Layer 11 of a small transformer language model trained on English Wikipedia (15 layers, counted from 0, width 64).
Take only the direct path to the model's output, skipping the later layers: a vector added to the residual stream pushes a token's score in proportion to its dot product with that token's output vector.

Output vectors of the tokens that the questions are about. A number n stands for n times 0.027.
"ín": 23 -15 9 6 1 -40 7 48 -36 15 23 -27 -17 19 18 6 -12 28 -21 63 12 5 -32 33 -15 5 -19 11 28 -6 11 5 24 15 3 19 51 16 -26 -19 28 18 -6 28 -5 17 5 -11 13 -12 9 28 -1 3 -7 -21 15 9 -11 43 -71 -26 -4 15
" storm": -3 -7 -23 47 16 17 -15 33 -6 -3 18 -12 -17 3 17 -37 -10 12 9 -5 15 1 -24 13 0 -3 -43 -16 -31 -24 -18 10 28 18 -19 29 8 -14 -13 -9 39 -15 12 8 -5 14 -20 -3 -3 -14 22 8 21 6 -9 -12 26 41 -19 49 -38 -15 29 9
"ful": -10 -22 -48 43 -26 -24 2 17 -39 -4 -19 2 -16 -18 -30 35 50 -2 6 62 17 19 -22 10 -28 47 -62 -10 12 -6 16 2 34 30 24 44 52 19 21 -11 -7 69 -17 19 15 43 -20 -19 10 -2 13 -8 2 1 -3 16 35 47 24 -11 6 2 96 -6
" turn": 0 -30 -16 61 -10 12 -17 14 1 -7 -25 5 -20 -2 6 -23 14 21 -7 -28 12 -14 -3 8 18 0 -6 -18 0 -30 -15 3 -17 21 -12 -8 2 14 -20 8 9 -12 32 25 12 -2 -6 -9 0 -15 5 -21 -17 2 -6 -4 21 28 -17 6 -29 -15 1 -19
"\n   ": 18 -4 -8 13 8 -38 3 14 -10 3 16 28 8 -33 -14 6 7 -14 -14 12 -1 17 -7 8 14 33 -20 34 -1 17 -14 16 46 26 15 6 20 3 -47 -7 13 38 -6 23 4 29 15 4 5 -1 -9 2 72 3 -10 27 13 15 -44 12 16 -9 -24 -22
"ogen": 18 -47 3 -1 10 -29 -33 42 -20 33 -7 -8 -7 -27 28 -14 27 -4 20 5 -17 -1 -28 25 -20 -33 -13 -6 -43 -4 -20 9 24 23 35 35 9 -16 -10 19 11 29 37 13 -47 28 12 22 5 9 27 -12 -6 19 2 8 20 29 -8 8 24 -64 9 -6
"icate": -19 -4 -15 32 -49 12 -16 40 -32 3 -5 -63 3 -35 15 -8 19 -16 -40 17 -3 -4 -26 18 -15 -1 -51 4 -44 -27 -10 44 25 24 27 31 63 32 -68 -23 21 8 52 3 -26 45 -20 -42 -24 -18 -29 29 -7 14 -9 16 46 27 -19 -13 -14 -10 51 5
" Jr": 18 -12 -1 -9 -1 -33 -24 48 -21 1 -2 -7 3 -19 29 -23 16 -33 8 22 15 17 26 9 6 10 -4 -21 -11 30 -11 34 26 -3 18 13 11 20 55 -10 -1 26 22 12 -22 5 22 25 -17 -22 -4 2 16 -2 -21 -4 -22 -4 -30 -27 -44 -32 20 -21
"ović": 4 -76 -8 56 8 -39 -34 1 -29 17 5 -23 22 -11 12 4 -31 -20 -5 62 8 29 -50 34 17 26 2 3 24 5 -42 27 11 1 34 1 10 -2 -15 -9 44 29 19 44 -20 7 27 14 -11 -18 -29 16 5 5 -9 17 -27 13 -21 24 -15 -30 14 7
" your": -36 -47 3 39 -20 -13 -30 -5 -13 -22 -6 -13 -21 2 43 -34 70 -9 20 0 2 -21 -20 14 -19 5 -20 9 -28 -15 -13 10 40 23 19 20 24 13 -25 -17 37 3 1 22 -6 63 61 -14 14 27 -19 4 1 8 -14 -15 8 7 -2 -16 3 17 35 -25
" \"": -8 -11 14 -10 -13 -9 3 10 12 -6 -24 3 -2 -4 0 -38 -15 52 -13 -6 28 29 6 -9 6 7 5 0 6 -5 -1 2 -28 13 13 9 40 32 -6 -4 -5 22 -5 4 -4 14 33 -8 20 11 -26 20 -11 -6 -1 42 -9 2 17 7 10 -33 7 -45
"load": -20 -31 -13 71 -20 -28 -28 -10 -20 19 -6 -10 -36 -35 41 -7 42 13 -4 22 18 -21 -39 21 -47 2 13 14 17 -40 -26 10 11 19 36 51 -18 -28 -9 -8 15 -15 1 15 -24 37 -55 9 -4 -20 -30 -39 6 7 -8 49 14 58 -30 25 13 -27 20 -37
"ford": 13 -22 -6 61 -31 -19 -53 8 -22 51 12 17 -41 24 10 30 6 -13 6 39 39 -12 -16 18 -15 15 -15 -9 3 -23 -28 62 28 18 7 15 21 -12 42 4 16 59 18 12 -1 4 -52 7 -23 18 -3 7 -9 2 -6 -23 28 10 -29 1 -30 -2 5 31
"ability": -85 -52 -13 20 -28 -13 -19 -11 -15 10 -3 -17 9 3 -6 21 42 -35 21 5 -10 -6 -29 36 -19 7 -13 -20 -19 -22 12 27 15 27 48 0 11 -17 4 -26 -4 2 -20 -9 25 26 3 -12 -11 -8 22 -33 -20 23 0 34 18 77 -26 -15 25 6 -24 -27
" Bay": 10 6 -16 -1 -8 18 -16 34 -14 -3 3 0 -26 3 25 -2 18 12 -3 26 15 22 8 6 16 0 -7 -11 18 -30 -3 7 17 6 7 7 1 -17 -27 29 4 12 -2 15 -14 -5 -37 -10 -3 1 1 -21 -10 -2 -4 -29 19 4 -11 6 -25 -6 10 -16
" Edward": -10 -11 -1 -1 -31 -17 -31 8 -7 1 24 3 -3 -2 8 -8 5 17 -22 1 3 7 28 14 -33 -12 -13 14 -9 -7 -8 8 49 -3 -11 21 23 13 8 -20 1 -1 -18 8 0 9 -3 -1 18 3 3 9 -4 7 -11 -26 12 30 15 19 17 -39 -7 -7
"ić": 6 -49 -1 79 -3 -22 -13 6 -24 12 21 -36 -15 3 19 7 0 -30 -1 65 30 12 -34 37 29 32 -4 -4 14 21 -34 21 13 -1 38 -9 26 8 -36 -12 59 -11 0 42 -10 21 16 10 8 -18 -11 6 8 6 -6 17 8 4 -7 29 -29 -32 3 16
"\n\n": 45 -22 -28 -6 17 0 4 5 7 21 27 19 -1 -22 12 -4 16 40 33 -36 -27 -11 40 7 31 4 -40 44 9 30 -38 -7 -16 5 -10 -14 -7 -22 -24 -15 -13 2 -25 6 -12 25 32 -14 -34 -11 -28 10 18 -1 8 8 15 -13 7 48 19 -14 29 7
"33": 19 -13 14 -4 -27 -35 -4 -19 -17 1 3 4 15 -6 4 -5 -11 -15 -15 21 -8 -3 -8 20 -10 7 -16 31 20 -27 -16 -12 14 26 -15 28 2 -23 -12 3 42 -12 4 -18 20 -7 -8 23 3 11 -21 5 25 4 -13 -6 -1 21 5 3 -12 -25 8 -31
" died": 4 12 -29 29 -13 -3 17 21 -7 -2 4 8 -28 -16 1 -21 -30 10 7 39 13 -3 6 24 -23 16 -28 -21 -13 53 -31 5 12 19 -27 12 6 7 34 -8 24 -24 -21 39 -2 1 12 5 26 26 1 26 -12 5 -3 -10 6 29 -41 -1 -24 -22 4 -9
" Championship": -15 12 -5 0 -9 -29 15 6 -13 32 33 -28 3 -1 8 -16 0 -28 19 20 23 11 -15 3 18 -4 -15 13 -6 -40 -17 44 30 5 13 13 3 -2 -9 -40 9 1 -27 6 2 16 -1 -6 -20 -7 -25 -23 6 7 -12 24 -23 50 -13 -10 -42 5 33 -23
" him": -32 -66 8 30 -21 -13 -42 -29 -5 -17 3 -29 1 3 -7 -19 -17 -11 4 22 3 11 17 15 -16 10 -51 -11 25 -15 2 -8 14 1 3 12 26 1 -12 -6 33 -18 -33 39 -53 50 36 30 17 -6 -8 14 17 -4 -16 -33 25 44 -19 4 5 15 35 -26
"32": 16 -4 15 -2 -22 -37 4 -12 -16 13 10 7 14 -6 4 -7 -10 -10 -23 14 -2 -6 -7 15 -16 6 -9 30 23 -23 -20 -13 4 23 -2 22 4 -33 -8 2 40 -15 0 -16 22 -5 -14 18 5 21 -15 0 29 5 -13 -10 -4 26 6 6 -14 -30 1 -21
" 31": 8 -18 -9 -3 -2 -2 14 -15 3 -6 21 -9 -15 4 -9 3 2 13 -32 1 2 9 -6 -1 -24 -3 2 21 1 4 -13 11 -20 -3 1 12 -26 2 2 3 43 -30 -9 -2 -19 19 -24 9 2 27 -8 -11 7 3 -10 4 -19 19 -17 8 -33 -36 -9 -4
"oth": 30 3 4 38 2 -12 -49 44 -24 1 -7 -22 -41 4 -2 -25 14 15 -10 -22 2 19 7 30 -10 1 9 -17 -49 29 32 -12 19 9 1 25 -6 -1 -34 52 -10 3 13 1 -4 6 -10 -19 10 29 -4 -7 -6 7 -3 -33 42 57 -6 -6 11 -4 49 31
" Minister": -10 -21 -16 21 15 -23 -38 4 -8 28 10 12 29 -1 -9 36 12 7 -18 30 16 13 -11 9 -14 -4 -21 12 -30 20 19 -20 11 -14 7 26 -10 -5 -11 -24 14 7 7 32 -55 -28 -22 21 31 25 33 7 -4 10 -9 15 0 43 -23 -1 -19 4 14 -43
" Manuel": -15 -27 -1 4 19 -26 -8 15 -14 -8 6 -2 -23 -15 18 -7 6 12 -38 53 6 16 -13 20 -20 1 -9 -3 2 2 6 -10 42 -6 4 26 46 3 -15 -20 39 10 -7 28 -14 1 -13 -5 -1 -15 -8 13 -21 9 -12 -10 -1 33 6 31 -9 -36 1 9
"Production": -34 -8 -18 29 11 -19 -50 -4 -24 7 -34 -50 -10 5 -18 -40 -8 12 -45 13 -15 6 -38 32 -3 13 -26 23 -12 -49 -26 2 20 27 63 41 -22 -21 10 -36 -15 0 17 30 -6 -5 -10 25 19 10 -24 -8 26 8 -18 -21 15 67 18 24 10 -26 -1 -12
"agen": -21 -69 -7 48 13 -27 -47 4 -30 32 42 14 13 -21 45 -5 9 -22 -13 24 34 -19 -52 32 -21 16 -14 4 9 -35 -1 47 -23 25 65 -12 21 -37 -2 -31 32 13 7 28 9 31 -29 10 -13 -7 -2 2 -13 11 -6 -20 11 8 -34 42 6 -65 9 -2
"ify": -29 -54 -17 63 -22 -11 -39 53 -14 25 6 -40 -44 12 -5 7 33 12 -11 14 -18 -47 -5 26 -33 -38 -59 8 26 -30 -31 20 -12 11 25 -13 43 -11 -26 -8 52 41 -1 64 -23 54 -5 -9 -13 -59 -17 -4 -2 9 -12 33 36 34 -33 49 -3 -2 9 7

Output weights of attention head 0. The head adds the sum of these rows, row i times number i of z. A number n stands for n times 0.011.
o0: 17 -4 -5 -3 18 18 -49 -2 5 6 -23 -9 -2 10 16 -7 -1 -2 6 -2 9 -28 13 9 -9 13 10 -14 -6 -13 -7 -4 10 0 20 -5 26 4 -15 -18 -13 12 3 -18 -15 17 -2 -2 -32 -11 6 -15 -1 92 -8 46 -3 28 -20 3 12 10 2 -7
o1: 23 13 -4 -27 7 -2 -6 -1 21 14 38 12 15 -2 -23 19 -22 1 23 -7 -9 11 22 10 8 -28 21 12 10 -16 -7 25 -16 -11 13 1 -42 -42 9 -4 18 15 -21 -24 34 -48 -33 -6 0 6 -1 19 -7 12 -19 7 1 7 6 -4 -5 -24 9 0
o2: 14 -37 44 -8 10 12 4 2 -48 -1 -1 12 -12 -25 25 12 -9 3 -2 -8 21 -5 -10 -2 15 -17 27 26 0 20 14 -16 -14 -72 -4 -7 13 -14 -31 12 32 15 8 17 -2 -8 0 -6 11 -20 15 10 -1 -57 25 -7 -9 -50 -9 5 3 -47 -7 16
o3: 1 7 19 -5 -3 -5 23 -23 12 -1 10 2 -6 -18 14 -5 43 7 10 -13 -35 -23 -21 -34 -27 0 -10 -7 5 -14 9 -1 10 58 9 -9 -17 4 10 -12 -11 19 5 -35 -3 33 27 42 -30 18 -11 -10 10 -35 26 8 50 9 14 5 21 15 2 -22
o4: 13 -10 -9 18 4 -1 9 -6 24 6 -7 -14 1 -13 -9 -15 17 -9 21 -10 6 -14 9 12 2 -1 -26 14 -3 -34 -6 -11 1 9 35 -16 -14 -29 17 -24 -36 28 13 -23 -11 6 7 26 -32 4 -20 -20 29 43 -19 54 21 13 2 -3 3 9 -25 -6
o5: 9 -27 13 0 -21 -1 1 -3 11 2 -9 3 -26 27 -24 -11 -24 3 -29 -21 3 22 40 3 -22 -25 41 -12 34 6 -2 -19 2 -6 -27 9 9 -6 1 -23 -5 1 8 26 -16 -38 -15 -30 17 6 30 39 -34 -10 -46 -41 -15 8 13 13 22 -32 24 21
o6: -22 25 9 -27 14 -16 -38 -8 2 2 -13 -6 1 -5 26 17 7 2 11 41 17 -12 -2 38 -4 18 5 9 -24 27 -3 0 -10 -13 29 9 11 4 4 -3 -4 30 -23 -27 6 -6 -7 13 1 -13 -14 -38 -15 37 47 30 10 0 -35 -15 22 38 15 -22
o7: -18 12 -1 14 16 0 18 15 -10 5 6 -1 -26 10 7 13 11 4 -3 -9 -23 -31 -3 -19 -18 -4 1 -15 6 -44 -23 4 4 2 -19 -10 -25 -14 -10 41 21 3 3 -8 -9 -9 -49 -21 -15 -10 8 -25 12 -1 -8 -7 6 9 14 42 2 20 8 15
o8: 37 -32 4 -12 -15 27 -18 4 -19 -1 20 38 -33 -1 58 21 -34 18 2 2 -5 -19 0 2 -5 6 -3 -32 1 28 15 -12 -7 -6 -44 -5 18 -3 -17 52 48 -4 0 6 -20 17 5 -12 4 14 -9 45 -2 -12 19 -49 -16 -41 -49 -5 -13 -33 -11 17
o9: -29 45 1 12 9 5 -23 14 4 -22 -2 3 2 -2 -9 2 12 -12 11 3 21 17 -10 18 -26 27 2 -9 -20 -8 13 21 -7 11 13 -5 -5 -9 16 -9 -24 -3 -23 15 6 -8 0 11 -4 8 -5 -8 -15 62 -18 -24 -2 31 -1 -39 0 39 -2 -14
o10: -6 18 19 -15 -15 17 5 35 -17 -20 -6 -1 -13 17 21 -13 6 -5 6 2 22 -42 38 11 1 -1 4 8 -31 -5 -12 5 4 -31 -26 -5 -11 -5 -10 -17 12 -9 10 -7 -9 -22 -6 -17 -7 23 16 33 -22 3 1 -19 -3 13 -2 0 -4 -10 -3 16
o11: 37 4 -1 -13 -20 -5 -20 -12 28 -2 28 10 -8 -10 15 7 -10 5 27 15 -1 18 10 -19 39 16 -21 -25 7 15 -19 31 5 -48 -11 11 -3 -41 48 -15 -7 -10 -20 10 7 17 -8 28 -6 0 -14 6 25 -45 24 11 -1 -8 -28 -24 -6 -10 12 -10
o12: 6 -22 20 16 -4 8 5 10 -57 -30 -10 -4 -14 3 22 -1 -14 4 1 -13 -7 23 19 4 46 9 -9 1 9 8 -16 11 -12 -28 2 1 -2 7 10 5 13 -8 4 4 6 30 -1 -12 4 -14 -6 6 44 -38 -16 -7 15 -33 0 -13 7 16 8 1
o13: 15 20 36 -6 29 -7 43 -6 -21 -19 -15 -26 -4 -6 51 1 11 -28 33 -3 -4 -14 -3 -22 54 20 -9 27 -25 11 -9 29 -12 -46 14 -4 -8 4 22 6 -13 6 -7 18 21 24 27 -2 3 -2 -27 -21 38 -57 -24 21 0 -14 4 -12 25 47 -2 7
o14: -4 -3 14 -1 2 -17 1 4 27 0 -44 23 -35 14 -9 10 39 17 -19 12 -1 -21 26 -32 -12 -15 18 18 -17 -19 -7 6 15 1 -24 11 6 -4 17 -1 -23 -13 21 8 -17 -10 -21 -15 10 0 15 -17 -16 -33 8 19 9 10 13 2 38 6 12 -10
o15: 34 29 29 -9 13 -15 -23 -18 -26 1 6 13 14 -22 18 20 16 -12 16 11 11 -21 -32 36 29 33 -23 19 -30 10 -9 30 16 6 20 -27 -3 -8 0 15 -11 12 -21 -1 7 29 -1 46 -36 -3 -7 1 29 22 28 37 -13 5 -24 -32 -19 28 -30 -12
o16: 18 12 20 -5 31 -28 -2 -7 -11 12 -1 17 50 4 -9 -1 -9 -15 -5 37 -17 -11 -38 60 6 7 -25 21 -26 30 24 -29 11 -19 15 -18 10 28 -17 -4 15 4 -21 5 -4 -10 8 13 -4 -19 -13 11 25 -25 10 29 -22 8 -6 4 1 5 -18 20
o17: 1 18 -6 11 21 -4 12 -17 -3 7 17 -16 10 -22 25 29 -17 15 27 -10 -18 -23 2 31 26 11 -1 17 9 0 2 -4 -4 43 12 -18 4 6 -30 19 1 18 -19 -25 11 4 33 7 -13 -8 -19 -6 9 69 -20 16 -3 3 5 -21 -10 26 -6 -7
o18: -22 9 -18 15 2 -3 26 18 11 -1 -18 19 20 2 -35 27 -9 11 -16 -21 0 -3 23 -15 -7 -25 -3 24 -2 1 24 -18 -3 25 -10 31 -47 39 -15 -16 -10 -7 -14 10 -1 -26 7 -20 16 6 -2 19 -2 5 -69 -7 -16 -5 41 4 -6 -13 -21 8
o19: 4 -27 1 7 -6 17 -5 11 -39 -12 -14 15 -31 -2 -12 -25 -1 4 0 -32 26 0 -4 1 22 18 4 -11 9 -4 8 19 -11 -7 3 4 -29 -24 9 1 10 10 0 22 -56 3 -13 8 5 19 4 16 -5 4 -1 3 10 -14 -5 -15 -21 -25 0 21
o20: 15 15 -28 -16 -22 23 -10 9 -5 -7 44 18 30 22 23 -10 27 -21 13 -6 -12 15 -2 4 -7 10 -9 22 -6 11 -15 8 -24 -37 -9 -16 -23 -14 7 6 -10 4 -8 1 33 3 -16 9 -5 -3 -11 -19 23 -1 -26 19 0 -2 -13 7 -16 11 -14 22
o21: 2 4 2 -6 -30 -13 26 -32 -31 -1 21 -8 -7 34 -7 8 3 1 5 -5 -1 26 -13 7 0 -6 6 14 28 -16 -6 6 -5 36 6 -20 -22 -14 11 13 2 2 -4 -5 28 -23 -22 13 -14 29 1 29 -15 25 -26 -16 -15 -7 23 -11 -22 2 2 -7
o22: 26 20 7 -19 31 13 -31 3 11 33 9 28 21 18 -24 10 -6 -4 11 13 1 -20 -8 31 -19 -9 0 -16 2 -11 4 4 21 -22 22 -5 0 -17 8 9 -5 2 -5 -9 -30 -8 -4 6 -38 -6 9 13 15 72 -25 31 -17 21 -23 25 17 16 -21 0
o23: -14 23 -25 -6 1 5 28 -14 4 -18 -17 21 11 28 -23 -10 34 -18 16 -21 -13 0 10 -34 -10 11 15 28 6 -21 33 1 -20 6 -6 -16 10 16 -22 1 -26 1 5 -12 17 9 2 -17 -2 -11 -1 -14 4 53 -51 20 2 24 20 -5 2 -12 -11 8
o24: -20 4 -9 -14 5 -8 -34 -6 29 14 -30 -22 7 8 2 -1 -7 -5 5 -7 17 -32 32 -35 11 8 15 -5 -27 13 -15 3 20 42 2 27 1 12 -5 -40 -19 -11 14 -12 18 27 -6 -11 18 5 -8 -12 -30 45 -19 0 -12 40 9 -18 13 12 24 -14
o25: 6 13 5 -4 9 24 29 22 -24 -4 31 -18 12 -13 18 10 -12 1 3 7 -30 -6 -3 5 34 23 13 -6 4 1 -12 -17 2 -10 -2 4 -22 24 -9 -13 26 4 -22 7 -7 -27 19 8 1 -12 -18 10 7 17 -34 15 -8 3 19 -4 -34 -6 -7 5
o26: -5 11 36 13 -7 0 -11 -7 -53 -2 -18 13 -5 -10 4 4 5 16 0 -15 -5 -17 17 40 11 13 -12 6 -6 38 -1 -12 9 -15 -1 -13 10 7 0 26 -12 23 0 13 -42 28 23 7 -14 -14 29 -7 21 1 -12 0 13 -22 -32 20 12 18 -26 6
o27: 0 2 -37 -26 -4 19 23 -6 3 14 49 11 -4 18 -17 12 16 0 4 3 0 -10 -28 -15 8 -28 25 38 11 -53 4 1 -6 33 -4 8 -41 -28 -22 34 33 6 26 -19 44 -31 -52 2 5 13 -21 19 -10 12 -14 25 -12 12 38 -11 -37 -32 -6 -6
o28: -32 -1 -18 -12 -13 -19 31 -24 19 -12 -13 -3 -12 9 -23 -20 24 -10 -19 8 -29 11 -18 -29 -35 -11 25 13 5 -37 11 2 4 76 0 -2 -23 14 -14 -23 24 3 31 -18 41 -17 -36 -7 15 23 7 18 -24 -7 6 6 17 34 48 -4 -10 -27 27 -6
o29: 2 -2 0 -11 -13 -27 -12 -17 22 -9 -10 -5 31 -32 32 -12 -2 -8 18 32 -37 17 -10 23 25 26 -20 -6 1 36 -27 3 9 20 22 -8 -14 30 24 -33 2 31 -21 3 34 7 -6 33 5 -11 -2 -14 26 -6 22 37 15 15 -2 -15 -1 5 10 -14
o30: -12 -13 -31 8 -3 -5 8 13 31 -7 -11 6 -5 16 2 -6 7 -5 -4 -18 11 -21 2 -6 -2 1 0 9 -1 -3 7 -18 -18 -29 -21 -15 25 2 -19 6 21 -15 14 -3 -16 15 -11 -31 7 -8 1 -17 -36 -16 54 -10 4 -26 -37 22 -18 -23 -5 29
o31: 29 10 47 -28 -5 -1 -8 -18 -10 -7 1 -15 -5 3 43 18 -12 -8 20 -3 4 8 18 -27 31 22 -14 -20 -8 36 -11 12 1 -51 6 -11 8 -14 45 -22 -22 -4 -35 4 -8 18 17 27 -20 -8 -16 -4 21 -36 -6 5 -3 -27 -39 -15 38 33 -3 -13

Each question shows a token from some text and the vector z that the head gathered there. A number n stands for n times 0.055.

" |": -30 9 7 1 2 -1 -7 5 -28 -7 -11 -2 2 15 1 4 13 2 1 -7 2 20 -19 2 -18 8 -18 28 27 13 -3 -12
Which of these tokens does it push down most? " him"

"ians": -8 -14 -9 23 -2 0 -17 0 -5 -19 -27 4 -6 -12 1 -17 3 -18 -1 -4 -12 -8 -1 -4 -6 -4 -8 -2 16 8 -2 -11
Which two tokens does it push up most, strongest first? "ful", "Production"

"\n\n": -3 20 -8 -3 0 -8 15 -6 -15 -1 -9 6 -22 -23 -4 -5 15 -14 0 -6 -7 -6 6 -13 7 -1 -27 20 22 19 1 -20
Which of these tokens does it push down most? "\n\n"

"ko": -31 24 32 -5 -11 13 -29 13 -2 -23 -3 -1 -5 1 5 -26 -15 -3 24 2 19 9 -10 20 -18 15 -11 43 8 -19 4 -17
Which of these tokens does it push up most? " 31"

" trans": -13 -11 3 13 -5 -25 0 -2 5 -8 10 5 -4 15 1 -4 15 -19 -11 -4 -7 -26 -11 -12 0 2 -10 -2 -1 -7 8 -2
Which of these tokens does it push up most? " your"

",": -12 8 6 -14 -4 1 1 -6 -6 -6 1 5 -9 -7 5 -7 15 -13 10 -12 -3 -18 5 -8 -3 -1 -4 0 -11 -2 0 -7
Which of these tokens does it push up most? " Minister"

"i": -35 43 14 -23 16 -6 2 -13 -54 -5 -18 35 19 35 7 -8 12 -3 14 -23 32 8 -13 28 -25 6 -32 24 5 32 1 13
Which of these tokens does it push up most? " Championship"

"ection": -5 -4 6 -3 0 1 -16 9 2 -7 8 13 7 4 5 -9 -3 -22 -2 6 1 -22 -6 -8 0 -1 -4 -1 3 -3 4 -8
Which two tokens does it push up most, strongest first? " storm", " turn"

" km": -52 7 4 24 -1 -8 -25 -13 -11 -18 -9 16 13 11 -5 6 -2 -3 6 4 -26 28 -29 -19 -10 2 -15 29 39 5 -23 -3
Which of these tokens does it push down most? "ify"

"O": -23 22 -23 -7 21 -7 -1 -16 -40 17 -8 14 -15 6 -10 -4 26 -18 11 -23 36 18 3 31 -20 -1 -33 20 29 35 2 1
Which of these tokens does it push up most? " Championship"

" 3": -34 1 28 5 -19 13 -35 20 7 -37 -19 -11 4 -5 -8 -37 -12 10 6 0 -8 6 -25 2 -27 16 -7 18 19 -13 12 -27
Which of these tokens does it push down most? "ability"

" explo": -10 -2 -1 15 -5 -4 -9 2 16 0 4 8 4 -8 1 -13 -18 -16 -9 8 -6 -8 -13 -6 -3 -12 -5 1 10 -12 10 -9
Which of these tokens does it push down most? "\n   "

" line": -4 -12 2 23 7 -3 -16 2 0 -11 -2 0 8 9 15 -4 3 -14 5 5 -5 -18 -11 -1 -3 -1 3 -7 9 8 -6 -5
Which two tokens does it push up most, strongest first? " your", "ful"

"rez": -19 -12 23 -9 -8 -20 18 4 0 -25 -2 -1 9 23 -8 0 50 8 2 -38 1 -9 -6 -4 -31 18 8 -16 -26 16 15 16
Which of these tokens does it push down most? "Production"

"}": -22 -1 -3 20 9 -1 -16 8 -13 -8 -10 -20 3 11 -6 0 0 12 0 -7 1 18 -36 17 0 7 -20 37 60 21 -1 -30
Which of these tokens does it push down most? " Jr"

" are": -2 -5 -3 14 -5 5 -13 3 15 -5 0 2 8 -11 2 -18 -19 -10 -1 7 -9 -8 -13 1 2 -12 -1 -3 15 -6 9 -11
Which of these tokens does it push up most? " turn"

"lem": -10 -11 -8 -5 -23 3 -18 2 21 -9 7 12 -4 -3 0 -16 12 -2 6 -11 -1 -17 -5 10 -14 17 -9 -8 -1 -10 23 -5
Which of these tokens does it push up most? "ín"

"13": -40 -7 2 23 -26 10 -17 -5 -2 -28 -17 8 2 -6 23 -27 5 -40 13 -23 -10 0 -12 -13 9 -35 -16 14 24 -18 1 10
Which of these tokens does it push up most? " Edward"

"8": -38 -13 1 18 -16 9 -17 -14 10 -44 -38 19 19 8 15 -39 4 -16 12 -18 -22 -7 -18 -2 10 -25 -6 -1 8 -5 5 19
Which two tokens does it push up most, strongest first? " \"", " him"

" Gill": -29 0 12 -2 1 -24 24 -2 -25 6 -12 18 12 43 -3 20 20 6 -14 -4 7 -7 -11 -20 -18 5 19 -20 -34 29 -13 23
Which of these tokens does it push down most? " turn"

"{": -11 3 0 4 2 14 5 13 -41 -2 -9 -42 -3 5 4 -16 6 12 6 -24 10 19 -30 34 3 5 -20 32 67 27 -5 -37
Which of these tokens does it push up most? "Production"

"ly": -4 -2 0 12 2 0 -18 3 -5 -14 -3 7 -6 6 8 -14 5 -12 6 -4 -5 -14 -5 8 4 3 -21 13 21 1 1 -8
Which of these tokens does it push down most? " Jr"

" Young": -10 -20 17 -17 -4 1 3 -35 15 -7 -8 65 29 55 -4 16 15 -17 -17 8 5 -28 1 -22 -1 -1 34 -85 -94 26 -1 91
Which of these tokens does it push up most? " Jr"

" vac": 13 -2 7 7 0 -9 -10 3 2 -17 -13 -1 7 1 6 -4 7 0 1 -2 -4 -29 3 15 -10 4 -3 -3 13 10 3 -21
Which of these tokens does it push up most? "ify"

"19": 7 14 -1 -20 7 -2 3 -9 -5 -8 -3 6 -9 -11 -10 -6 30 -3 10 -16 3 -10 25 4 -7 5 -16 9 0 5 5 -13
Which two tokens does it push up most, strongest first? " Minister", "ović"

" Ga": -22 13 -4 -14 34 -9 -7 7 -50 -13 -9 30 11 35 28 -4 12 -21 -8 -2 24 -4 -9 18 -37 2 -14 13 4 33 -1 1
Which of these tokens does it push down most? "oth"

" player": -18 -6 7 -5 -12 12 -14 -17 -4 -8 -9 6 -2 5 12 -29 2 -26 19 -3 -10 -18 -24 1 10 -8 -16 -14 0 -3 7 2
Which two tokens does it push up most, strongest first? " \"", " Edward"

" Health": 8 23 -19 1 15 -25 16 -12 -33 7 -5 30 -13 11 -1 3 0 -11 0 -12 11 -13 4 2 23 2 -36 9 0 16 -3 17
Which of these tokens does it push down most? "ín"

"=": 16 -7 -30 13 7 -14 18 19 -23 -10 -21 3 -4 -4 9 11 -6 5 -21 -7 9 4 11 2 14 -12 -7 18 19 17 0 -14
Which two tokens does it push up most, strongest first? "ability", "load"

" cor": 0 -5 -9 11 13 9 -18 -19 -17 -30 -19 5 11 13 12 -24 6 -16 19 -2 -14 -17 -17 2 11 -1 -13 -14 20 30 -10 2
Which of these tokens does it push down most? "ford"

" new": 5 10 14 -14 -6 17 3 12 6 -9 7 3 -8 -19 14 -10 7 -23 -17 6 -9 -16 14 -13 0 -10 -9 9 11 -7 7 -20
Which of these tokens does it push down most? "\n   "

" death": 11 13 14 1 12 -4 -8 -2 -13 -24 -4 5 -2 -9 2 3 15 -4 -1 2 -4 -12 4 -9 9 7 -25 26 26 20 -7 -24
Which of these tokens does it push down most? " him"

"08": -26 -23 16 31 -21 2 -1 -8 19 -59 -35 21 28 20 35 -40 8 -26 15 -15 -26 -31 -11 -7 19 -31 11 -20 -8 2 8 37
Which of these tokens does it push up most? " him"

".": -47 -8 2 17 -12 -2 -17 -16 7 -28 -16 19 20 15 1 -17 -3 -10 5 -5 -28 10 -28 -20 2 -10 -10 9 17 -5 -7 14
Which of these tokens does it push up most? " \""

" 4": -20 -2 1 5 -12 10 -28 -8 -13 3 -5 1 -5 -8 4 -22 -21 -28 20 10 -14 5 -22 12 9 3 -45 31 36 -35 -5 -14
Which of these tokens does it push down most? "\n   "

"em": -5 -27 -15 25 17 -16 3 8 3 -12 7 3 -6 39 19 5 22 -3 -1 -19 -6 -18 -8 -9 8 -19 11 -22 -5 18 -3 19
Which of these tokens does it push down most? " 31"

":": -29 1 17 9 -9 -6 -9 6 -4 -24 -19 21 15 23 6 -5 2 -1 -9 -11 -2 -1 -20 -5 -16 2 -6 6 4 15 -2 10
Which of these tokens does it push up most? "\n\n"

" 2022": -9 20 11 -24 -3 10 4 10 -2 -4 12 -1 -17 -18 11 -8 13 -17 8 0 5 -10 10 -5 -7 -2 -5 23 2 -10 8 -25
Which of these tokens does it push down most? " your"

" 1": -26 0 12 11 -16 0 -27 -2 3 4 -10 8 -10 -9 -9 -17 -5 -13 16 -8 -3 2 -13 10 -13 15 -39 24 17 -27 2 -9
Which of these tokens does it push up most? " 31"

" through": -5 11 5 -10 -1 -4 7 -7 -13 -4 -2 4 -9 -7 3 -3 17 -4 9 -12 -3 -22 6 -5 6 3 -4 -2 -11 7 -6 -7
Which of these tokens does it push up most? " Minister"